Layer 5 of a small transformer language model trained on English Wikipedia (11 layers, counted from 0, width 64).
A neuron's activation on a vector x is GELU(weights . x + bias), where the dot is the dot product.

Input weights of the MLP neurons that the questions are about. A number n stands for n times 0.015.
n11 (bias -0.047): -17 37 -36 -14 -1 30 -14 37 57 -8 -1 48 -26 38 -2 10 -36 30 -11 13 -20 27 17 -15 -28 -10 -41 -13 -34 12 2 -15 -13 -1 33 -24 43 -18 15 -48 -27 -11 15 -1 19 12 -33 11 2 -38 13 -11 1 -12 13 24 -11 -24 36 15 -5 -55 21 14
n13 (bias -0.022): -55 -37 -2 -29 21 -52 -16 55 6 26 -17 -12 -10 9 -38 28 1 0 28 1 -19 8 4 42 -6 -31 30 9 11 1 -24 17 -5 -30 -3 36 13 17 -8 -30 23 13 29 32 23 11 -49 -43 18 -18 43 10 47 -2 43 -49 17 -24 -13 -20 14 -29 24 -40
n24 (bias -0.027): 26 19 6 -22 -3 26 29 -3 -14 -17 15 -4 0 -32 17 -18 -10 5 -38 15 -25 -28 46 74 1 -38 33 7 -3 -25 34 -48 -36 16 -9 1 -27 28 -23 63 -32 -16 -39 -4 -13 4 -12 7 28 19 -40 -3 -22 25 3 63 -5 -2 -6 56 -35 -16 33 -29
n29 (bias -0.028): 23 7 37 19 25 15 -2 12 -14 -24 -37 20 48 12 -17 -12 -37 2 22 2 -2 -25 32 45 -43 28 -40 -17 -27 -3 -23 -8 -27 11 -33 3 32 -30 -10 40 -9 54 -18 -29 -5 3 -11 6 -14 -4 -18 25 -43 -1 -15 17 -14 10 11 47 19 -25 25 -6
n30 (bias -0.048): 48 51 -24 -63 -31 -20 -35 -24 1 -15 41 71 -18 20 -20 18 -52 -3 27 3 -40 -20 8 32 -71 -5 22 18 35 -42 -3 -28 -4 30 -10 15 16 -21 16 -10 -5 -1 -12 8 -31 -20 12 27 13 43 24 30 -46 55 -46 -8 21 -23 46 -11 -38 48 66 4
n36 (bias -0.019): 8 18 16 -26 7 10 26 5 -26 19 4 -10 30 1 1 -12 20 31 -26 -24 -13 13 14 3 8 -11 -35 5 -27 -34 -9 18 16 -16 -18 2 -6 -37 29 4 -4 9 -3 4 24 19 11 -4 12 -40 47 -11 34 10 -3 -29 12 13 14 11 -3 -32 -8 -11
n41 (bias -0.040): -12 62 -30 28 -10 -5 -5 34 12 19 -26 6 -14 22 -16 -35 -4 42 -33 -31 12 -7 9 4 -8 -2 54 -23 -8 -40 -21 20 3 45 -15 3 14 -12 -47 12 -19 -28 17 23 -23 12 -20 18 -9 -18 -70 -23 12 -22 10 -6 15 2 7 54 38 -13 -36 -17
n42 (bias -0.033): -12 6 -5 9 -18 -32 44 -21 22 -16 -3 6 34 -50 -19 -36 -18 -21 -24 44 -12 29 -20 17 -32 -13 7 -38 19 33 -18 32 41 33 -49 44 2 13 -10 -19 17 -25 -34 30 34 21 -26 6 25 -36 10 5 -26 -26 -50 6 5 24 -20 21 23 45 -4 -11
n46 (bias 0.004): 7 -42 45 -11 15 9 -30 -9 -19 13 17 -51 -28 -15 -34 -34 -81 2 36 5 3 29 28 -15 28 19 7 19 11 10 -50 17 -5 -48 -3 -6 22 -19 20 -8 28 -24 17 3 -8 1 15 -29 -3 40 -26 -20 -12 30 8 -2 35 8 16 29 68 -9 -23 -13
n69 (bias 0.003): -23 31 -48 21 47 29 46 -61 29 24 -2 -11 -2 -2 -1 -6 -47 26 2 -16 -14 -15 -9 -32 62 -11 -11 -28 10 -6 18 16 35 -2 -5 -66 28 -7 9 -2 39 -68 -29 1 -14 -10 9 0 52 6 37 -8 23 -34 -58 -20 22 6 3 29 -33 -25 24 1
n73 (bias -0.036): -8 -20 -2 -16 15 16 -19 6 10 -14 -8 -1 42 -48 -33 -12 -19 4 -36 34 -11 -5 35 -8 60 -17 -8 10 -1 -17 0 -8 0 -19 17 -37 -43 -16 -38 -22 -17 -62 -6 3 38 -26 42 13 -10 33 32 17 2 -4 -19 -40 -19 64 -7 17 21 14 47 9
n78 (bias -0.018): -41 -47 -59 15 -5 -62 26 29 8 51 -27 -9 8 0 21 33 -17 -27 14 -22 -34 -36 11 10 11 -33 8 -22 10 56 -5 21 39 13 7 -4 1 19 23 55 11 8 -9 8 -3 10 40 -38 14 11 12 18 15 18 -51 -28 0 -30 -14 20 -27 -4 40 -82
n95 (bias -0.019): -64 -25 -21 -7 13 5 13 3 44 9 25 25 9 25 19 5 -31 6 40 10 -25 -12 -60 -3 -31 -18 -8 -18 10 85 -15 3 -8 13 18 -24 3 -10 -14 8 0 7 27 1 0 -14 -6 10 7 -20 -1 22 -66 32 -20 1 -6 -1 -23 -24 -9 0 63 -13
n141 (bias -0.040): 50 -19 -13 -41 -11 23 -24 -4 -20 -8 -9 4 -10 25 18 -22 11 35 -16 19 -9 0 -16 29 19 -10 25 -10 13 -10 23 -46 16 27 -27 52 10 11 -44 -14 10 14 -42 -36 -5 -15 5 24 38 -5 13 26 -30 -29 44 -33 -27 -26 19 16 -40 -45 17 20
n150 (bias -0.045): 21 8 24 -29 24 -3 -10 -5 8 30 9 -12 -35 -31 -1 8 -48 2 46 23 35 -30 -24 43 -29 17 13 -30 -37 37 -43 -18 6 20 31 -12 27 12 -45 -38 -23 -3 -28 44 4 24 -15 -35 -2 -24 -22 80 -17 -7 -12 13 54 -29 -1 -25 55 -16 52 -20
n160 (bias -0.030): -16 -10 7 47 36 -11 -2 22 12 10 15 21 17 5 75 -6 -19 -22 11 26 -13 19 -3 -1 -16 -33 14 -8 -12 -16 -18 45 29 -40 -31 45 -52 -6 -5 23 -12 -30 18 58 25 11 -10 -2 47 -14 -41 -49 -34 -2 18 -13 -59 6 -37 -25 30 22 -16 8
n161 (bias -0.033): -23 29 -36 -44 13 39 -27 -31 -3 5 34 3 10 26 4 20 41 -12 -13 15 3 21 13 1 -13 -37 10 -58 -13 -41 15 33 -12 9 -45 4 -4 19 -12 -24 4 -39 19 -31 15 28 15 9 37 -2 -30 6 20 39 39 -7 5 -29 -13 -33 28 -22 8 27
n165 (bias -0.024): 13 1 -35 -28 -8 -24 -21 8 36 11 -16 28 16 -42 -17 -5 -11 14 12 31 44 9 10 36 0 28 -39 29 44 20 -16 -28 -45 -11 -60 -7 -50 -18 -9 30 -19 2 39 -9 4 -23 3 -26 3 26 -16 6 -11 44 -23 12 -36 1 44 40 18 12 -33 6
n169 (bias -0.023): -55 -39 26 14 -3 16 21 2 -4 12 -18 -26 -18 10 6 52 1 -17 -20 -15 -13 74 -7 -2 7 14 12 13 -1 -11 34 -49 -13 3 11 -18 47 -50 12 -20 -9 17 39 9 -42 16 -9 -27 -13 16 -10 17 28 -18 3 -6 28 -38 -18 32 -17 -4 38 -12
n175 (bias -0.007): -31 3 91 37 35 -23 4 -12 38 -6 -27 0 8 -19 9 -19 -25 6 -39 35 14 -2 -20 13 -4 -30 -42 13 -11 -1 2 -52 -62 -32 15 -62 -10 -10 -5 49 -26 -27 44 37 -1 -5 -25 17 11 25 15 -23 30 26 9 11 80 20 -21 -30 -15 3 -1 14
n179 (bias -0.023): -51 -16 -39 30 63 13 -1 -17 25 16 11 -26 35 6 -41 5 13 -19 -63 -8 -52 26 11 8 25 12 65 -67 -48 -20 1 17 -2 44 10 0 1 15 -30 12 45 -19 -22 -9 -32 13 24 17 -20 37 16 19 -35 -51 3 -17 13 -16 51 -27 22 31 2 2
n182 (bias -0.043): -30 14 -11 27 27 45 -11 27 1 3 -42 49 -10 14 3 16 1 11 -52 27 34 26 61 -28 45 29 -5 21 5 -64 27 -8 -55 -11 1 -1 -25 17 6 -8 -41 -7 30 7 -12 -60 -6 0 5 27 6 5 -10 22 -11 -17 -26 -35 44 -39 -63 19 -11 -29
n186 (bias -0.007): -12 -17 -4 -9 -9 -17 18 41 8 20 -7 -55 -41 4 10 -63 -13 7 48 34 37 -57 18 10 -20 16 -15 -29 36 38 -37 -37 22 21 -22 19 -1 9 -2 10 -7 -14 19 -18 1 -12 -17 -7 -10 23 -29 -18 -2 23 14 25 13 23 -9 14 23 0 13 -35
n196 (bias -0.049): -55 -33 -30 16 7 48 -46 -5 10 3 -48 11 -5 -34 -31 -31 38 50 -13 51 22 20 32 -22 -24 -29 -8 -13 -3 -6 25 -31 -51 -4 -25 0 -3 26 -15 29 23 -1 34 11 -59 2 7 -36 27 22 14 65 -30 -13 3 9 -34 26 19 28 32 14 -3 9
n198 (bias -0.036): -2 -25 2 -16 -15 -16 8 -8 50 10 -8 34 11 -25 32 -1 -4 -30 7 -3 -27 12 -25 52 -7 5 15 -41 -31 -12 4 -7 17 -8 -56 -5 4 33 19 -23 44 -30 11 -28 -30 19 -14 20 -12 29 -14 40 39 24 24 -20 -18 -13 -7 -2 8 20 0 5
n203 (bias -0.040): 36 13 35 54 35 13 31 30 1 26 -29 -18 -16 -20 -20 -29 19 5 -8 -35 54 -3 -32 11 -18 24 2 13 -85 -26 5 34 -30 13 -31 -17 -29 -48 13 70 -31 -55 -20 5 25 -11 44 -22 18 -21 8 0 8 0 19 0 4 -16 18 -25 -38 15 27 15
n209 (bias -0.025): 4 -20 21 22 23 -10 26 -10 14 -41 26 33 7 -9 -5 -24 17 2 -1 -41 15 -4 -28 -27 -8 -12 -56 -27 13 -12 -9 27 9 -8 76 12 22 4 -4 -4 -4 -10 15 -30 -6 -26 25 -34 8 -19 44 -10 -1 27 -33 13 18 31 19 1 -38 -32 12 0
n222 (bias -0.040): 26 6 -30 15 -22 15 -28 15 5 -46 -35 48 18 11 17 39 16 -24 -14 -13 -20 -13 12 -36 -9 22 0 -23 0 13 -9 -4 -14 4 -9 36 6 -22 -17 23 -20 -58 10 -24 0 55 18 25 -42 21 22 13 -25 -14 -9 7 22 -5 -17 44 28 -3 -3 7
n236 (bias -0.043): 2 7 14 -22 -1 15 -34 36 -79 -54 -33 4 -3 -20 7 3 -32 52 -4 29 30 60 -11 42 23 57 -5 12 -7 -32 -18 16 -13 5 -14 27 42 -1 29 -41 -32 -25 22 31 12 -43 -29 -25 2 -27 19 1 -5 16 40 17 -8 -4 -35 -15 22 19 -32 -7
n239 (bias -0.022): -12 17 -4 10 -37 21 27 -3 -27 28 4 -19 34 33 20 -23 -27 17 -34 -25 37 4 -36 14 1 -53 -36 -8 16 0 -14 21 -8 -25 -20 1 24 11 4 18 32 -38 26 15 31 27 -4 -25 -33 -28 11 -17 -30 28 -7 21 17 -12 -11 36 54 -10 22 -42
n253 (bias -0.038): -31 20 -56 11 16 15 -19 48 -46 30 5 -16 -20 6 30 -23 53 -7 -12 29 -3 -2 20 35 -18 -9 -6 -21 13 -13 -19 -35 -33 45 -65 -19 43 -30 33 -40 -24 6 -4 -39 -3 -13 6 -11 -37 12 -4 15 12 -7 1 7 31 30 30 -37 11 9 -3 -3

Each question shows a token from some text and the vector x that enters the MLP there. A number n stands for n times 0.046.

" C": -7 -23 12 -5 -42 4 16 -1 18 15 -14 8 10 -1 -13 14 45 38 12 -44 -17 0 22 -42 -21 8 18 20 72 -18 -10 35 4 -20 -41 -36 -16 64 -1 -9 -31 16 -49 40 -23 11 32 -12 -39 15 27 -27 -12 1 9 39 -35 10 -35 -34 27 -14 -15 37
The neuron with the highest activation: n196

" sp": -11 -5 -4 -22 -41 23 4 -18 37 1 -22 2 -8 -21 -30 -10 45 49 19 -41 -30 14 -9 -24 -56 46 -6 27 59 0 -19 46 22 -38 -21 -42 13 32 27 13 -5 51 -36 26 18 18 -1 1 -53 26 10 -4 -7 10 11 -17 -16 1 -12 -29 21 -38 14 -1
The neuron with the highest activation: n13

" by": 43 -29 2 -11 -31 -4 24 -14 36 23 -4 19 39 -4 -12 30 32 32 -27 -46 -10 15 1 -44 -44 34 18 8 55 18 -32 14 -1 -26 -42 -46 -16 29 7 -33 -14 28 -32 7 10 14 26 11 -30 58 -9 -26 -13 -5 32 31 -10 0 -18 -34 -3 -46 11 11
The neuron with the highest activation: n222

" his": 0 -15 14 -11 -24 -2 28 -6 11 36 -20 2 33 32 -1 24 47 51 -10 -15 -9 14 -4 -31 -45 27 19 34 42 25 -26 10 17 -41 -37 -29 -25 43 1 -6 -26 36 -43 16 9 20 9 -6 -72 31 -24 -19 -17 -11 22 -7 -12 -3 -20 -25 -13 -59 12 54
The three highest activations, in order: n141, n95, n36

"ir": -8 -16 10 5 -6 -9 36 -10 21 4 13 -9 28 31 -21 -4 37 55 -12 -21 -4 39 11 -8 -58 59 4 21 61 -21 -6 -9 20 6 -20 -41 -18 57 22 25 -37 24 -49 0 4 -13 -4 -17 -38 17 -23 -37 -42 12 8 4 2 11 -18 -16 0 -59 -5 12
The most active neuron and its activation: n29, at about 2.4

" of": 27 -25 6 -6 -9 -13 26 -18 17 -1 4 24 38 11 20 30 38 48 -2 -21 7 21 1 -29 -43 26 30 25 40 10 -45 14 -6 -14 -50 -49 4 23 30 -45 -12 29 -39 39 -5 12 -13 -4 -40 32 -4 -33 -26 -28 35 28 -5 -14 -24 -26 -11 -54 4 22
The neuron with the highest activation: n11

" M": 2 -31 9 9 -53 5 20 -10 16 13 -11 -8 8 18 -18 18 45 47 17 -45 -12 -13 22 -36 -26 21 31 40 57 -13 -50 29 -8 -8 -18 -45 -2 49 -2 -20 -35 28 -57 27 -22 8 2 -7 -31 32 28 -35 -4 12 26 29 -38 1 -24 -17 14 -13 13 16
The most active neuron and its activation: n13, at about 0.44

"ig": -42 -14 31 -1 -12 11 25 -13 13 16 -1 3 17 -3 -26 19 59 32 -13 -4 -18 26 12 -2 -62 74 -15 8 62 -11 4 19 17 -45 -42 -40 8 42 23 6 -22 13 -23 19 3 -46 3 1 -15 11 -33 -44 3 -31 29 0 16 1 -22 -8 15 -53 24 -14
The three highest activations, in order: n169, n13, n175

" F": -17 -45 4 5 -36 11 24 -16 -1 -5 0 29 15 21 -15 1 27 34 19 -34 -4 22 6 -19 -34 7 18 38 62 -10 -49 41 22 -24 -30 -27 3 59 18 3 -33 21 -69 34 -1 15 -11 -11 -29 14 11 -40 33 -24 33 5 -25 -4 -27 -4 -2 -35 3 28
The three highest activations, in order: n13, n160, n36

"ie": 13 -18 29 -18 -13 -4 24 -19 5 18 -10 10 57 21 14 18 42 45 -12 -14 -7 40 1 -15 -56 24 16 6 41 5 -10 16 39 -21 -30 -54 -22 53 4 -27 -14 22 -51 11 -3 -26 -18 23 -29 17 -25 -49 -21 -3 9 12 26 -10 -18 -17 -2 -65 38 24
The neuron with the highest activation: n141

"al": -30 -12 33 7 0 -6 52 -1 14 22 7 9 14 -16 16 -1 32 38 -26 -28 -23 1 14 -21 -22 48 19 15 52 -23 13 24 -10 7 -6 -28 -30 79 5 -12 -21 16 -64 17 -7 -22 31 -31 -68 33 19 -48 -1 -6 9 22 -13 -15 -28 -39 5 -31 9 8
The three highest activations, in order: n182, n179, n209

" m": 12 -3 -5 1 -55 13 18 -14 8 18 -13 -12 24 15 -43 15 57 49 9 -41 -15 -6 2 -26 -48 36 11 25 57 -12 -50 11 -17 -30 -24 -47 -6 47 13 -6 -12 21 -56 12 4 -1 -6 2 -51 42 10 -27 1 21 33 19 -14 -13 13 -6 8 -14 34 13
The neuron with the highest activation: n30

"ine": 14 -40 7 -3 -16 20 28 -18 19 0 -7 7 22 12 -2 -15 47 56 -9 -2 7 26 9 -25 -48 39 -19 34 65 0 -14 14 -8 -24 -15 -71 0 42 14 7 -40 12 -59 -8 24 -11 34 15 -26 9 -23 -52 8 -3 13 -16 16 -4 -18 -25 -19 -13 9 16
The neuron with the highest activation: n175

"st": -10 -31 30 -23 -20 13 25 -24 39 -4 1 -1 4 3 12 11 56 26 10 -25 -17 25 9 -12 -63 63 9 11 64 1 -8 22 10 -24 -15 -26 -7 16 12 15 -6 -2 -51 38 -9 4 -12 -19 -60 19 -12 -26 21 -27 23 9 6 16 -29 -32 -8 -60 -2 37
The most active neuron and its activation: n169, at about 2.4

" all": -4 0 3 -18 -27 0 27 -35 18 19 -5 14 44 -5 10 15 38 57 -10 -25 -34 1 16 -23 -49 33 14 4 58 9 -12 6 -7 -24 -30 -46 9 45 21 -37 6 20 -51 22 27 24 10 -12 -47 47 4 -13 13 -2 17 1 -18 -12 -23 -36 -13 -57 -1 16
The most active neuron and its activation: n198, at about 2.7

"ered": 4 -26 29 -13 -20 17 29 -16 38 -3 16 11 35 -14 8 27 25 34 18 -24 -11 4 8 -8 -53 62 9 8 41 5 -3 15 15 -55 -27 -61 9 40 -1 -14 -4 11 -39 -1 20 37 7 -21 -48 8 -50 -17 -21 -16 43 16 14 -21 -30 -14 15 -67 12 11
The most active neuron and its activation: n150, at about 3.9

"20": -3 -17 5 1 -33 11 40 -8 -2 -4 -8 -7 22 25 -19 6 19 44 -14 1 -16 3 -17 -3 -30 36 26 35 62 3 -13 19 28 -36 -25 -39 -24 52 19 -15 -25 4 -88 21 21 -5 -2 -23 -37 39 27 -55 7 -2 1 15 11 20 -21 -38 -13 -20 3 27
The neuron with the highest activation: n42

".\n\n": 37 -33 0 -12 -33 19 41 -12 9 16 -41 27 11 -3 -28 20 41 54 -13 -29 -16 -1 -20 -26 -57 16 30 -1 49 9 -19 13 15 5 -31 -48 -29 37 27 -12 -24 23 -41 7 26 9 21 -14 -36 40 10 -24 -11 7 36 13 -19 12 -35 -23 6 -23 28 -4
The most active neuron and its activation: n222, at about 1.2

" cons": 25 -26 -10 -16 -33 9 33 -14 9 44 -21 -22 22 3 -34 -35 66 31 -26 -29 1 -13 7 -19 -61 17 6 5 59 -9 -2 20 -6 -39 -32 -43 15 32 30 -22 -12 35 -44 14 -1 -4 30 -2 -47 36 23 -31 -1 12 24 25 13 -16 -7 -27 4 -18 38 32
The two highest activations, in order: n253, n239

".": 28 -29 19 -14 -53 14 21 -1 23 3 -32 25 28 2 -13 12 32 58 -3 -36 -27 -5 -17 -44 -50 -1 40 4 42 -12 -3 10 34 -36 -27 -50 -20 34 43 1 -1 33 -40 14 11 -1 19 -7 -41 36 -10 -22 -19 -4 43 35 -18 -7 -20 -13 14 -35 15 10
The neuron with the highest activation: n198

"r": -8 -1 19 -7 -10 5 25 -14 13 42 -45 -12 44 3 3 3 30 40 18 -37 -2 20 21 -27 -57 50 11 10 53 -16 -19 42 32 -7 10 -40 -31 46 3 -20 -24 -7 -47 14 -22 -21 -3 20 -49 22 -18 -16 0 -13 17 41 30 -4 -34 -31 -2 -48 9 -2
The most active neuron and its activation: n41, at about 2.7

" and": 23 -23 4 -2 -61 3 21 -32 33 23 -14 22 46 -13 11 28 47 44 -18 -35 -10 25 -15 -31 -48 30 14 -2 39 16 -10 26 -1 -31 -20 -43 -7 40 35 -39 -1 34 -44 14 20 0 7 14 -40 44 -24 -24 0 -21 26 4 -10 -9 -23 -15 -10 -49 4 31
The neuron with the highest activation: n198

"is": -6 -25 23 17 -1 11 36 -28 16 13 -18 4 4 19 5 -1 40 28 -20 -25 0 18 36 -27 -43 29 21 18 56 -11 4 12 6 -26 -9 -57 -12 58 18 10 -36 35 -79 7 -3 -25 15 -10 -49 23 25 -45 -21 18 26 -18 -12 -6 -10 -29 14 -43 26 10
The three highest activations, in order: n182, n209, n36

" is": 8 -11 12 -37 -25 26 28 -43 46 27 -11 16 9 -6 15 21 48 29 -18 -46 -27 -21 -8 -25 -44 40 17 6 38 11 -23 29 11 -36 -27 -54 -4 41 42 7 -35 45 -43 4 19 22 30 -9 -46 36 -6 -17 -31 -1 29 11 -6 -11 -15 -20 5 -33 -7 18
The most active neuron and its activation: n198, at about 1.7

" only": 30 -12 15 -15 -23 20 24 -32 14 9 -19 9 43 1 11 32 47 38 2 -48 -40 1 5 -45 -65 38 19 9 49 7 -15 20 3 -37 -26 -46 5 51 -4 -3 -12 17 -55 2 22 16 17 -1 -31 45 8 -27 -6 -27 26 -3 -4 -5 -17 -11 -18 -39 14 15
The three highest activations, in order: n222, n141, n36